Layer 10 of a small transformer language model trained on English Wikipedia (13 layers, counted from 0, width 96).
In attention head 3, each number of a token's query is one row of weights dot the token's vector x plus its bias. The head spreads its attention over the tokens so far by the softmax of query dot key.

Query weights of the head. A number n stands for n times 0.0066.
q0 (bias -0.103): 1 5 25 1 17 1 10 4 -10 38 -5 -3 -16 15 12 25 -2 2 1 -3 26 4 -25 -3 -10 -20 -1 -15 8 12 0 -9 37 0 -11 -16 4 13 -8 -3 -12 10 -10 15 -30 18 11 23 -6 6 12 -4 -31 25 -15 24 12 -1 4 -34 -31 -9 9 4 9 -1 22 13 1 2 37 10 -18 -8 13 -11 -22 2 29 -16 -3 0 -5 -30 14 -14 -14 -24 8 1 13 -5 3 11 -11 -7
q1 (bias -0.203): 8 -33 -27 2 -10 -3 36 -13 22 15 6 -31 -27 8 44 -14 19 -27 -38 -44 9 42 -26 -6 -10 -58 29 38 -16 7 -6 -8 16 -45 -7 52 10 46 -9 -1 -11 -16 13 -15 4 9 4 6 -1 79 36 10 2 -19 -10 31 0 -27 -3 -19 5 -29 3 47 67 -7 52 20 -18 34 18 -3 -72 -7 27 -28 -7 -26 -8 -8 20 13 -1 -15 11 27 12 -12 25 -19 37 -5 -33 -17 -3 -21
q2 (bias 0.353): 3 -36 19 -4 2 -2 -36 22 -35 -15 21 25 1 -7 6 -6 18 17 0 16 32 -24 20 19 -11 12 -12 -7 2 -14 37 -10 -8 23 16 -31 -4 -11 -7 10 -18 6 4 -38 -25 -10 -8 -18 -1 -3 -38 14 26 9 -1 -27 -20 17 6 -2 21 14 -21 26 -3 53 -33 6 -8 0 -29 -17 26 21 3 14 16 -3 16 13 -17 20 4 33 13 -28 -43 3 -2 -8 -8 25 14 6 -8 -10
q3 (bias -0.978): 2 33 -14 24 22 32 37 -24 53 16 -23 -10 5 19 -27 50 -54 -29 -18 -49 7 53 -37 -6 23 -14 61 34 -7 17 -94 40 5 -52 -2 10 22 34 -37 -3 2 27 4 84 34 10 58 12 -23 16 45 -8 35 -20 50 65 32 -3 -4 8 -4 -51 35 -29 -15 -44 15 -18 18 -1 5 63 -52 -57 40 -17 -20 -4 0 -33 46 -23 13 -27 -5 13 20 18 51 -2 33 -30 -12 -29 60 18
q4 (bias 0.091): 16 8 18 -14 -9 -20 -22 14 -12 -13 4 2 27 -20 -16 9 -35 -24 16 -2 13 2 29 24 18 7 -22 -8 27 7 6 3 -28 20 12 3 13 -16 9 30 21 15 6 17 27 3 14 4 -9 -45 -9 7 22 -5 21 -27 -15 28 7 14 -14 15 -8 -1 5 14 -6 -1 16 -33 2 -55 25 18 -28 10 9 -8 -23 -10 60 -23 -1 15 -7 -59 -22 18 -14 -1 -44 -1 -1 10 -9 -4
q5 (bias 0.005): 5 18 3 28 -11 -15 28 -17 -23 -24 0 8 18 1 11 -17 -2 5 22 -10 -6 14 9 1 -19 27 -30 -1 18 -20 14 11 20 20 6 6 23 -21 7 5 -13 -25 -7 -5 -27 14 -19 -8 7 4 -16 9 0 28 17 -4 -11 17 23 10 0 7 -8 -8 -11 27 -16 17 -19 10 -10 8 21 -12 12 -3 16 -13 -6 27 -6 21 11 27 7 -27 -18 3 -21 4 -44 0 15 0 -5 -8
q6 (bias 0.489): -17 -8 5 -13 -10 -30 -22 24 -28 -17 -14 -12 2 -16 21 -3 15 21 16 27 8 -20 12 -6 -13 -1 -11 -25 3 -20 25 -21 -10 17 -12 -31 -16 -30 23 5 13 -33 4 -28 5 -3 -35 -10 15 -31 -35 -13 -15 19 -10 -29 -9 -29 16 -8 -3 7 -25 1 11 26 -16 13 -21 -8 0 -11 39 17 -20 9 -2 23 13 0 -27 -3 -16 -31 -20 -18 -7 14 -22 22 1 -4 8 0 -24 -32
q7 (bias 0.186): 7 3 4 -2 12 -2 0 -6 27 6 0 -31 2 7 3 -11 17 4 0 -27 5 -7 -14 -10 10 -12 2 4 1 -15 45 -2 -8 -4 -12 -6 -17 4 2 -8 9 -13 0 -20 5 -7 -6 -18 -10 11 -8 -3 2 -28 -25 -15 -21 -14 9 -10 -18 23 -2 -18 -9 -5 18 7 19 24 29 -19 -32 5 -10 29 -6 -10 7 -10 9 10 -2 -12 6 -7 0 -19 2 -5 4 -40 -7 -6 -8 10
q8 (bias 0.178): -20 24 -19 -34 2 -13 -6 42 6 -11 6 16 -6 -2 -9 15 1 -14 -1 38 -24 -7 -33 10 58 10 20 6 -17 12 6 10 -5 -7 5 -9 -27 11 -45 -13 -11 28 6 -13 7 -9 36 -20 19 27 2 36 20 11 10 14 13 26 -10 14 -17 18 26 6 7 -32 -16 -6 -11 -66 -36 -2 35 -13 -1 -19 0 -8 -11 5 -19 -4 -10 13 -2 34 -12 -3 -30 -26 25 27 -12 -18 1 -4
q9 (bias 0.052): 4 20 11 16 0 12 30 4 18 -2 -1 -12 31 27 -44 -29 -1 7 11 -11 -18 -7 18 5 -21 5 -27 -27 -17 -9 59 24 -16 4 -2 16 -28 -8 7 -18 16 -25 -7 11 -1 -15 -5 21 19 -27 12 26 -16 21 -32 25 0 6 -20 -3 9 11 12 -28 17 6 -5 -1 7 2 8 -18 -4 -1 -21 -9 -4 -37 -7 42 20 18 -14 -18 15 -20 -5 4 15 0 14 2 28 8 31 -4
q10 (bias 0.017): 9 1 11 -26 1 -6 -5 2 22 -6 -7 25 17 -24 -21 -20 -27 1 -17 -3 12 -9 25 -1 -15 -20 -36 -21 -47 -31 12 -13 -2 -46 -11 9 -11 -4 -21 -1 3 -42 -22 -29 -20 7 -4 2 -4 4 -2 4 7 27 10 -7 -15 20 -4 2 27 2 12 -3 30 -8 14 3 12 29 29 -34 -2 17 -28 1 -10 -15 -16 -16 12 -13 -14 -12 7 -22 4 11 9 4 -23 -12 9 15 23 11
q11 (bias -0.028): -29 -26 25 2 11 7 0 -31 -8 6 -20 -37 19 5 12 -10 -32 5 -10 8 21 0 5 -16 -15 -11 -18 -12 8 -9 21 -7 10 -9 2 -19 2 -16 -17 -37 5 -30 3 5 13 35 -17 4 9 -22 20 4 -32 23 -28 20 -21 7 5 -9 -29 12 4 -2 -18 18 -14 47 27 -9 12 13 -26 -7 7 -13 -26 -5 1 50 -17 46 -2 -16 12 -6 10 9 -9 11 -24 -21 21 2 21 19
q12 (bias -0.096): 12 -28 14 22 -28 -11 13 -41 8 -2 13 -27 1 -18 27 -12 -4 -10 -15 1 -7 -5 12 17 4 -24 -20 18 -9 -19 -21 3 25 4 3 -14 -56 4 -21 2 12 -9 -2 -33 0 39 -5 -13 2 9 -14 28 39 65 25 -20 1 17 -23 -8 1 3 12 8 8 -1 31 29 -13 -1 -28 6 8 -13 -24 10 3 -18 -6 49 15 15 22 46 18 25 14 -15 -37 -3 -20 1 24 23 17 -20
q13 (bias -0.073): 34 30 -10 12 15 33 9 -4 1 -13 -30 0 -6 33 -11 3 2 23 -8 0 4 -25 7 9 -13 16 -12 -26 -3 11 36 32 2 -28 9 12 31 -2 21 -22 2 3 35 -3 -1 -9 -11 2 10 -24 25 -26 -10 1 -6 21 -20 -30 -8 9 7 6 -11 7 29 21 15 -2 13 1 6 -61 -4 24 10 -8 14 -25 -3 -10 20 -4 2 18 14 -4 -2 -13 36 -1 32 28 -21 11 -28 -6
q14 (bias -0.103): 9 -14 4 -24 11 13 -1 9 22 -8 -34 23 11 14 23 5 12 13 17 12 24 -21 25 -50 -5 14 34 21 6 -1 -17 60 -7 6 27 -24 16 2 -5 -28 14 -13 -6 -1 -12 18 5 9 -9 -7 -25 7 -20 -11 -4 4 -9 3 -38 25 -14 3 -3 18 41 37 -2 1 -18 -5 16 12 -14 -5 -22 18 -4 28 1 28 -2 2 1 39 1 11 -18 15 -1 17 -11 10 2 -18 -16 23
q15 (bias 0.028): 26 14 -24 0 30 -16 -15 17 11 37 -7 15 30 2 -38 -7 4 12 8 9 -20 -4 -19 5 23 16 -18 0 5 15 14 25 -38 -25 -31 41 20 -18 -4 9 1 2 2 36 11 -59 37 8 16 16 -2 -23 14 25 8 -34 15 22 -21 2 1 28 23 -1 29 -16 28 -25 -3 29 -8 4 19 29 -36 -7 -23 2 -14 6 -19 -2 5 -18 5 -16 -39 5 3 15 -2 -9 2 19 16 5
q16 (bias -0.028): 11 -20 -18 -5 19 -20 6 -13 -11 19 -24 31 14 13 7 14 0 -10 15 2 -18 15 2 -14 43 7 22 7 -8 -3 -10 24 28 4 17 -48 10 18 11 7 3 2 22 -11 -2 5 41 -37 -12 -25 2 -1 -1 0 -21 -2 -24 11 17 14 -15 19 -17 -17 -24 -12 28 39 -15 2 -15 -8 -2 2 -26 22 36 4 6 15 17 5 -4 -4 6 24 12 -7 -20 11 12 7 4 2 8 -13
q17 (bias -0.051): 19 -18 -1 -4 -24 31 23 9 -5 13 4 34 44 20 -31 -20 -23 -4 10 -21 -35 -4 -18 -16 -33 -4 -6 -17 -5 29 13 7 -3 -22 12 17 -36 -9 24 24 -14 -8 7 -9 7 -19 27 -8 8 1 12 -10 -8 17 -10 1 -5 -7 -5 3 12 14 -4 -19 -4 -7 17 8 27 1 -8 -18 15 39 -21 3 16 -13 14 -7 27 1 0 -8 14 -24 6 -13 11 -1 -17 10 27 16 30 31
q18 (bias -0.139): 38 0 -1 18 21 -21 -30 -33 24 10 -5 -8 -13 -34 1 10 13 20 16 -6 9 -1 14 -3 8 -3 -9 9 22 7 -2 35 -17 9 -13 -7 37 -14 24 -9 9 -13 -6 15 -6 -12 13 -26 -8 -16 -10 -2 -8 17 18 -34 -18 -23 -21 3 -3 -19 11 4 33 4 26 -29 -26 23 27 7 4 5 -21 14 -13 18 11 30 -11 -8 -18 -6 3 -20 -9 9 -14 31 -20 4 -5 5 -7 -12
q19 (bias 0.112): -26 4 9 0 -11 10 11 -5 8 -21 41 12 -10 -26 21 -5 17 -12 4 -22 5 17 24 26 -38 -16 34 -8 -7 37 -1 -28 -1 -8 4 -26 13 -12 9 -47 -21 14 -27 -23 -36 12 -9 16 -32 4 -8 43 -8 -22 23 22 21 24 17 -23 2 1 -8 17 0 21 -35 -12 -33 3 15 -34 1 -19 -21 4 -19 -8 -9 -33 -1 -3 -14 30 -8 12 2 24 -9 11 2 -1 -11 -12 -9 -23
q20 (bias -0.143): -21 -17 -15 37 -15 25 4 -13 -26 30 36 -18 -37 -22 12 6 -11 34 -13 22 5 6 3 17 -8 -16 -28 0 0 1 -10 -3 27 -9 9 -3 21 6 32 16 -20 -27 0 0 5 -1 -15 -9 -16 -10 -1 -29 -9 -20 23 0 -26 -12 24 17 3 15 -20 7 -35 5 6 10 -3 15 -8 -24 -41 -3 11 -7 10 1 14 -22 2 10 -1 -21 9 11 25 -1 -10 5 6 -23 16 -5 -17 -20
q21 (bias 0.026): -14 -39 4 2 -3 -8 11 -5 -25 -3 27 -23 23 -4 -16 -24 -37 -10 -23 -5 14 15 2 18 -8 -24 -32 -3 -44 -8 -11 -34 32 -39 -14 23 2 -7 -25 -14 10 -32 4 -23 -9 3 -8 9 3 1 11 -5 -2 36 6 -5 -19 26 27 24 -9 38 -13 5 -9 -20 11 42 12 2 -7 24 -25 3 20 -10 16 -43 21 0 -2 14 8 6 20 -1 23 -10 6 -37 11 -3 31 25 -2 -4
q22 (bias 0.289): -2 30 -5 -29 12 10 27 9 16 2 -2 -10 0 5 -14 -40 -21 -14 20 17 -24 7 -16 9 -5 -19 -3 -35 17 5 35 2 0 -38 -18 -10 4 -26 12 -23 18 9 16 -16 -1 6 0 4 16 -23 32 25 -21 21 -28 15 -8 -9 22 -23 21 20 -17 -16 -13 27 10 26 5 5 -5 -29 2 5 -20 -10 10 -15 -11 27 9 7 -3 -9 6 -17 -4 -17 9 4 16 9 -16 10 9 6
q23 (bias -0.247): 21 -11 -43 9 5 -7 -17 15 -46 9 -39 -5 6 0 13 0 -16 -8 -16 44 -14 25 -13 -24 7 22 -23 -5 -2 -10 -42 14 23 -4 39 -12 -1 8 -33 -8 -21 10 -19 -3 0 11 11 32 4 14 17 -42 0 -5 18 -25 -20 29 -7 6 -4 25 -16 -13 11 -18 -7 -14 -5 -13 -3 8 3 41 21 -8 10 19 -17 5 3 -2 31 -15 -20 6 -6 15 -4 9 -2 6 15 4 -6 -8
q24 (bias 0.134): 29 0 -16 -20 56 -33 -9 19 8 -22 -1 24 5 17 -8 -1 8 2 15 -20 14 40 19 -15 5 -43 38 4 6 -10 16 -19 26 -44 -8 -9 50 -12 5 -37 13 -15 -20 -14 -9 -1 -8 -24 -20 -18 14 16 -34 -9 -10 16 -13 -23 32 -4 20 9 -42 11 26 42 8 36 -16 7 16 -22 -24 1 -13 10 32 -9 16 6 -13 -1 -30 1 12 33 21 15 7 -6 28 -8 8 -5 -21 -20
q25 (bias 0.017): -15 9 -5 -26 -16 -45 17 3 13 3 -11 -4 8 -2 15 -5 1 12 -15 42 14 2 -57 -21 26 -2 -3 15 19 -52 -17 -13 -6 -5 -38 -18 33 -15 -21 -27 4 2 9 -14 -6 5 -14 -36 -11 37 -9 3 9 -12 -3 3 0 3 42 4 -11 -9 14 -18 -7 11 19 3 11 -5 9 25 13 -8 18 3 -4 38 12 18 -14 3 -17 -5 -13 -29 -40 -16 -23 26 -5 -19 -24 -8 -18 -4
q26 (bias 0.192): 30 -24 -7 35 24 32 44 -13 -37 24 19 -21 3 -30 26 -7 -33 -10 -45 20 11 22 -3 34 -32 -3 38 -16 -5 -11 3 25 6 -21 0 -1 25 9 8 2 -6 14 -38 -3 -18 -7 3 29 33 34 -33 3 15 10 -10 1 17 9 26 31 26 -19 12 12 -31 -19 12 -16 -17 19 28 8 -14 -11 32 -17 3 -20 1 24 -31 -19 -34 -11 18 32 -26 22 12 -12 24 43 -6 26 -14 -27
q27 (bias 0.058): -9 -1 -57 -50 8 -12 32 16 -9 1 -1 11 10 -36 -19 5 -27 -25 -1 33 -4 17 -6 26 0 -6 10 8 8 7 -5 -3 15 -10 -26 34 -13 -25 -4 38 22 45 10 17 -5 -4 38 1 15 17 -8 -14 26 -1 11 -14 -9 51 -5 8 19 -1 1 -28 5 -30 -16 1 -1 -5 -4 20 8 8 4 -1 -16 28 5 -27 -53 -13 8 -62 -9 24 0 -2 -14 -6 8 8 29 -3 18 -16
q28 (bias 0.050): 12 -20 -2 29 -1 1 -45 -3 26 -15 11 17 -4 -16 11 10 20 -14 -30 -5 0 4 27 -5 -3 -20 4 -8 40 -22 1 14 9 34 6 -12 -2 6 -10 18 -15 18 -44 44 15 19 -6 3 3 10 5 17 18 15 20 -32 0 -11 -18 -32 32 -6 10 -6 24 59 -4 -14 -29 -14 -6 -8 -1 -6 -31 -22 22 40 -12 -23 19 -7 0 -12 15 30 -15 19 -19 -32 2 -33 -20 -5 -19 -22
q29 (bias 0.028): 10 13 10 -25 -18 -12 -11 -13 -6 3 13 -9 -31 -17 29 7 -23 10 -16 25 21 -23 -7 11 -2 -17 4 21 -1 9 -6 26 6 2 -7 -5 -20 -28 35 -6 4 -16 2 -16 -35 17 18 -11 -1 14 -4 -5 1 20 13 9 1 -8 8 18 4 -22 -2 -13 6 -30 12 18 -23 9 35 -14 -43 13 12 15 -28 16 2 -7 -14 -16 -38 6 -24 21 14 -10 -42 10 -8 17 17 -11 1 -19
q30 (bias 0.247): 16 32 -6 -10 8 -9 -2 9 30 -3 -22 -10 10 34 31 -30 6 -35 -24 15 -8 10 -24 -32 25 -27 11 -18 11 -23 16 -9 -4 -13 -25 -22 -26 20 -16 -6 9 -6 -26 -3 13 3 9 -8 30 -3 18 6 -11 23 -27 14 11 -22 15 -1 -2 -17 -13 -4 -3 4 32 -7 1 1 -1 23 -1 10 -2 15 17 16 -24 13 12 -9 -2 -13 -5 13 -5 -34 -9 -15 -6 -12 -27 5 -7 3
q31 (bias -0.160): 12 -4 18 3 -10 27 -27 9 -9 -11 3 19 -37 -2 1 21 15 13 4 -7 18 -1 12 21 -7 21 20 0 -6 0 -13 13 0 7 49 -25 9 4 6 -15 -3 11 -17 4 -16 12 -15 20 -10 -3 6 9 14 -29 26 14 8 -6 -17 -16 25 -20 3 27 4 16 -14 -1 -27 -23 -9 -40 10 -10 -2 -13 16 -3 -13 -17 22 -19 -11 38 -3 11 -4 10 13 -1 23 14 -15 -12 -5 -15

Each question shows a short text with each token's key, already scaled and adjusted for position as the last token sees it. A number n stands for n times 0.019.

Then comes the last token's vector x. A number n stands for n times 0.048.

0 "il": 3 11 -5 -2 1 0 -11 44 7 11 -8 5 -7 7 3 1 -15 -19 -4 9 -6 -13 11 -13 5 2 9 -12 18 -10 9 5
1 " Al": 5 -2 -2 -5 3 8 -16 53 7 11 4 0 2 4 9 15 -1 -12 1 9 -5 -5 9 -7 11 0 4 -9 23 -17 9 2
2 " Hamm": -9 -2 0 4 2 8 -11 45 4 3 1 -7 8 -5 12 11 -1 -12 10 4 -2 -6 4 -2 1 2 0 7 19 -9 3 -2
3 "adi": -9 -5 9 1 3 7 -16 46 1 -1 4 -9 8 -2 16 14 -1 -18 14 7 0 -16 -5 7 7 5 -8 -9 36 -6 1 5
4 " |": -3 3 9 -13 -5 2 -2 39 21 21 -2 6 -11 -2 -9 0 -9 -4 -20 3 -18 -5 19 -7 -7 2 19 3 8 -13 16 -5
x: 1 15 -6 3 3 -14 1 -2 5 -3 -5 -2 9 13 0 -37 -2 -14 -10 1 3 10 -8 -6 11 7 9 2 -4 2 54 17 3 7 5 -4 -8 -17 6 -3 3 -7 10 4 7 -12 3 11 1 9 3 -4 -5 -3 -71 15 -11 11 19 -7 0 -2 -36 -21 0 -11 -8 14 20 0 10 -4 11 12 -10 18 9 2 -9 7 -11 -4 0 8 -4 3 0 -4 -2 -9 19 -6 0 -3 4 18
To which token does the last token give the most attention? 4 " |"

0 "Ar": -2 -5 6 6 1 4 -13 55 2 0 -1 -13 2 -10 -3 22 -7 -5 6 19 8 -6 -2 5 7 -7 15 -1 17 -4 6 5
1 "abi": 5 7 3 8 -3 5 -17 43 -1 -4 -10 -11 4 -11 6 13 -6 -14 9 13 2 -13 -9 -1 0 4 1 -6 20 -4 9 3
2 " |": -2 3 10 -13 3 0 -2 41 22 20 -3 6 -11 -4 -10 0 -11 -4 -20 5 -18 -7 18 -8 -8 3 19 4 7 -11 15 -5
3 "\n": -4 0 9 -14 1 0 2 40 22 22 -2 9 -2 -4 -13 -4 -13 -3 -22 8 -16 -2 19 -12 -10 -1 17 -1 10 -12 16 -3
4 "|": 7 -10 21 -7 -3 -3 -2 55 0 7 0 11 -14 8 -1 -7 3 -5 -9 -1 1 11 9 4 17 1 14 -9 -11 0 3 -1
x: 0 10 -10 -13 12 11 -8 2 -14 -6 -9 -15 6 3 23 -21 0 -12 -9 14 6 11 -8 -3 9 -4 1 0 -2 -12 -3 -19 9 -23 -10 -9 -4 -10 8 -3 15 -1 11 -32 1 -12 8 0 5 7 3 -20 0 -20 -91 8 -6 4 9 1 -5 3 -41 13 -8 17 -2 8 4 1 -11 4 2 8 -6 21 -14 -2 7 -22 0 8 -2 -9 -1 -4 19 -4 -11 -3 -13 -10 8 13 1 5
To which token does the last token give the most attention? 4 "|"

0 "ed": -5 4 7 -4 0 -3 -6 49 10 13 0 7 -10 -3 -14 2 -17 -12 -13 10 -14 -11 14 -16 -10 7 11 -1 9 -10 12 -3
1 ",": 3 3 7 -13 5 -2 1 40 19 21 -2 10 -6 -2 -13 -2 -18 -8 -18 10 -17 -7 20 -13 -13 1 16 -2 8 -8 15 -4
2 " white": 3 -7 18 5 1 -6 -8 59 4 2 2 -1 3 -10 -16 -1 -7 -13 -4 -3 -8 0 -3 -15 -18 5 -1 2 -4 -1 6 -3
3 " or": 10 -15 29 4 -7 -11 0 55 3 -3 -4 3 -13 -10 -3 12 -8 -20 2 3 -9 -9 -12 -2 -14 6 -7 10 0 -6 -4 -8
4 " p": 4 -21 5 1 -9 -4 -13 53 -8 21 1 5 -5 8 -2 14 -2 -5 13 6 4 -1 -3 -18 -3 -8 1 -5 -13 -7 -12 -6
x: -29 -2 20 -17 5 -34 -13 11 -17 -1 -3 -8 0 -17 21 -22 -10 -7 -6 -2 -12 1 0 27 12 11 -6 -20 -15 6 10 30 3 10 -10 29 12 7 5 3 -2 12 -1 -3 -16 8 -16 35 27 10 -1 -16 2 0 9 12 0 11 17 25 -10 -40 1 21 -11 6 -30 -19 -2 -6 -16 -23 18 -11 16 -86 -8 -11 -7 -28 -4 -5 25 -3 9 -9 -11 -14 0 -2 -9 0 -13 2 19 -35
Which two tokens does the last token look at most, in order? 1 ",", 0 "ed"

0 "es": -4 2 2 -1 2 -3 -7 40 2 7 -16 3 -6 -6 -6 -2 -14 -14 -8 9 -7 -13 1 -10 -10 2 8 -4 13 -11 9 -1
1 " are": -3 -1 14 -7 -6 -5 1 45 16 10 -6 9 -7 -8 -8 -7 -12 -9 -16 12 -12 -8 7 -9 -12 5 9 2 3 -2 12 -3
2 " as": -3 -3 15 -10 -6 -7 1 48 16 15 -7 7 -12 -2 -7 -1 -15 -11 -13 14 -14 -10 10 -12 -11 2 15 -5 4 -9 11 -3
3 "ym": 10 -5 12 3 4 -7 -9 65 -4 3 -9 -10 -2 1 6 2 -3 -11 15 -1 0 -16 -9 -15 -8 -3 -14 -15 -1 4 -1 7
4 "pt": -12 -14 27 6 2 -8 -4 70 1 -1 -22 0 -10 0 2 -11 -8 -19 2 6 4 -9 -11 -7 5 -6 -4 -10 8 0 -6 13
x: -19 -1 5 -8 19 16 -5 24 -19 -5 2 -1 -17 2 8 -26 -27 5 -13 -15 -25 -2 21 -9 -20 -25 -22 25 25 -10 25 -2 9 29 -4 -4 -21 -1 0 0 2 -4 8 2 -4 -2 -1 -10 30 -6 -22 6 -9 -29 -42 -15 0 12 1 6 34 -7 0 10 -31 -4 -58 -4 25 -16 -1 2 2 -11 22 -44 -13 -4 0 -15 -12 3 15 9 7 13 1 16 11 -3 -12 29 2 -2 19 14
Which token does the last token look at most, and with what share of its attention? 2 " as", with about 50%

0 "ater": -4 1 6 6 -14 -5 -10 39 4 -4 -13 -9 -4 -9 -1 -8 -11 -18 -1 11 -1 -14 -9 1 -1 2 0 2 14 -2 4 7
1 " (": 0 1 2 -15 5 -5 1 36 20 23 -4 11 -8 -3 -15 -2 -19 -4 -18 6 -16 -3 18 -12 -12 0 17 -1 10 -10 17 -8
2 "pan": 2 -22 26 6 -14 -15 -15 89 -4 -1 0 -3 5 7 -10 -4 2 -19 14 4 4 -6 -5 -22 10 18 -2 -14 -4 14 -1 5
3 "c": 5 -9 6 9 -7 -10 -15 61 -16 11 -4 0 -15 16 -15 -4 -15 -4 3 16 17 -13 7 -14 -8 0 -13 -16 -9 -3 -10 5
4 "reat": -7 0 8 14 2 -12 -11 54 -11 -1 -6 -8 -11 0 -5 -5 -16 -13 8 16 4 -17 1 -13 5 -4 -7 4 11 -1 -3 7
x: 4 -2 7 -5 -24 9 -21 -8 -11 -27 3 -19 -35 3 -13 -29 -6 14 15 25 17 15 -10 6 9 4 -9 4 9 -33 19 6 11 -4 -3 -18 -5 -33 -13 -20 -14 18 -2 -7 -6 1 2 20 20 -9 -9 -7 -23 -11 -51 5 12 3 -14 -22 30 18 11 24 -13 3 -10 -7 6 0 -4 23 -15 15 16 -41 -14 2 -25 -12 11 1 10 5 39 -7 -39 29 -26 3 -13 0 -13 -7 11 -10
Which token does the last token look at most, and with what share of its attention? 1 " (", with about 100%

0 "ic": -2 0 15 0 -2 -6 -4 48 6 5 -7 1 -8 1 -9 3 -17 -6 -11 2 -7 -5 4 -5 -7 -2 8 -7 16 -10 7 5
1 " ret": 12 2 10 6 -4 -6 -10 52 -6 3 -4 -6 -8 6 1 0 5 -4 8 10 5 -13 -2 -16 14 -12 -2 -13 16 -2 -8 16
2 "rog": 3 -4 13 8 4 -4 -9 55 -8 0 0 -10 -4 7 14 1 -2 -13 21 11 -4 -25 -10 -14 9 -5 -16 -15 20 4 -10 18
3 "rad": -2 6 8 8 14 -1 -10 52 -8 -3 -7 -7 -6 7 -1 4 -9 -15 12 6 -6 -16 -4 -6 8 -2 -5 -4 20 0 -1 11
4 "e": 0 6 10 10 1 -1 -13 44 -3 -5 -16 -1 -5 -2 4 -1 -12 -20 3 8 -4 -16 -9 -6 -6 6 -3 -8 13 -7 -4 9
x: 3 -6 2 15 0 13 1 -8 -9 -2 -12 -11 6 5 -11 -10 -3 0 0 -5 4 -17 12 4 8 11 -10 -4 7 -1 41 -1 14 3 15 16 7 -6 10 -5 -3 15 16 -3 11 5 -3 -1 48 -9 16 21 -9 0 -68 -3 -21 -2 -2 3 23 -1 1 -18 -4 -9 3 8 -8 -9 0 8 -3 10 34 -56 0 4 -13 -5 0 -1 10 -9 8 -4 -9 5 0 -12 -1 10 -7 -7 5 -10
Which token does the last token look at most, and with what share of its attention? 0 "ic", with about 90%

0 " 21": 5 -4 15 -14 3 19 -13 70 5 27 -7 7 -18 10 -3 12 -7 -1 -10 0 -3 -6 24 -6 3 4 13 0 11 -21 10 -9
1 ")": -11 8 11 -5 0 13 -7 48 4 15 -14 8 -3 0 1 -4 -4 -9 -12 4 -7 -7 15 -9 -4 2 17 1 6 -10 8 -1
2 " |": -3 2 9 -13 4 2 -2 41 20 22 -3 8 -10 -1 -10 -2 -10 -3 -20 5 -17 -6 19 -10 -9 1 19 2 7 -13 14 -4
3 " 27": -6 -41 38 -7 -4 28 -20 85 -5 21 2 13 -2 1 5 -2 3 -2 -7 2 -1 4 15 4 -3 12 0 4 -6 -9 -2 -9
4 " |": 4 2 9 -4 -7 9 -9 50 2 14 -8 -7 -20 7 1 0 6 5 -11 -1 -7 -12 14 -5 1 0 11 6 -2 -11 3 0
x: 21 11 -3 -7 -7 -8 -18 3 7 -6 -6 4 -3 1 -9 -14 -3 -5 -5 1 16 15 0 -9 6 17 7 11 -4 -7 13 6 -17 8 0 -2 9 6 25 4 4 9 1 -2 6 1 12 10 0 -8 6 -23 6 -7 -88 0 -2 2 20 -9 2 -5 -43 -4 19 -10 -3 -2 -14 -2 1 -5 34 18 -4 17 24 13 -6 8 4 -16 1 5 -12 -11 -17 -3 4 -5 10 -7 -2 19 7 24
To which token does the last token give the most attention? 0 " 21"

0 "agn": 8 8 2 4 -5 -6 -5 37 6 4 -3 -12 4 2 12 6 -1 -13 20 13 -5 -20 -6 -12 19 -3 -2 -7 24 7 3 5
1 "os": 5 3 6 1 1 -5 -9 39 2 7 -14 -4 5 -1 3 6 -7 -12 5 8 -5 -11 -3 -6 11 -3 12 -8 23 -7 10 2
2 "is": 1 8 3 0 5 1 -14 46 -2 7 -17 0 2 -1 7 -1 -10 -15 2 5 -7 -16 -1 -6 3 3 9 -12 21 -6 12 3
3 " of": -4 3 9 -11 2 -2 0 42 20 17 -4 9 -8 -2 -10 -4 -17 -8 -18 11 -17 -7 16 -12 -9 1 15 -4 9 -10 15 -3
4 " cho": 10 -9 10 1 -6 -4 -11 60 17 -2 -5 -12 -1 -14 7 2 -5 -16 3 15 -7 -14 -9 -14 2 11 -1 -3 3 6 1 5
x: -17 1 -7 -24 10 4 -37 -17 -14 3 -5 -4 -32 2 24 -5 -11 -40 0 14 28 -16 14 13 -5 7 15 5 -9 10 24 -11 -23 7 5 21 4 41 0 -13 5 2 8 1 21 1 7 -4 28 27 10 -2 -1 -11 -21 -4 -22 19 7 -8 13 3 13 8 7 -27 -17 -16 -10 -40 7 11 37 -9 0 -61 -6 1 17 -5 -21 -5 30 7 -28 7 9 -33 -2 -20 0 6 17 -25 -8 13
Which two tokens does the last token look at most, in order? 3 " of", 4 " cho"

0 " |": 4 2 9 -13 1 0 -2 40 21 21 -3 8 -9 -3 -10 -2 -9 -4 -20 3 -17 -6 18 -8 -8 2 19 3 7 -12 14 -4
1 "\n": 2 -1 9 -13 3 2 1 39 21 22 -3 9 -1 -4 -13 -4 -10 -2 -21 8 -14 -1 19 -12 -9 -1 17 -2 9 -12 14 -2
2 "|": -7 -8 19 -7 -5 0 -3 53 2 7 -1 13 -14 8 1 -9 5 -3 -9 -1 -1 8 11 3 15 0 15 -8 -10 -2 2 -1
3 " 18": -3 -25 32 -7 -3 21 -12 87 -17 14 -7 32 2 3 11 -10 0 -4 -1 2 0 10 18 -9 6 11 -4 -14 -10 -2 1 -11
4 " |": 8 4 10 -9 -6 3 -8 53 -2 10 3 11 -17 11 1 -10 4 2 -11 2 -2 1 19 -12 13 3 12 -5 -8 -3 7 -7
x: 15 11 7 -22 5 -3 -23 12 9 -7 -6 -9 5 -1 4 -15 -14 -30 0 6 5 4 -12 -13 1 6 4 1 -10 -8 3 0 -12 -9 -10 7 -20 -2 14 1 7 16 11 6 17 -17 7 -2 9 -9 8 -22 7 -2 -89 2 -6 -3 8 -7 -10 -4 -28 14 18 3 14 -4 -16 2 -8 0 13 11 -3 13 10 9 -4 -23 -9 -15 3 -12 -4 -8 -4 -3 -1 -3 -1 -16 -19 10 11 36
Which token does the last token look at most, and with what share of its attention? 0 " |", with about 40%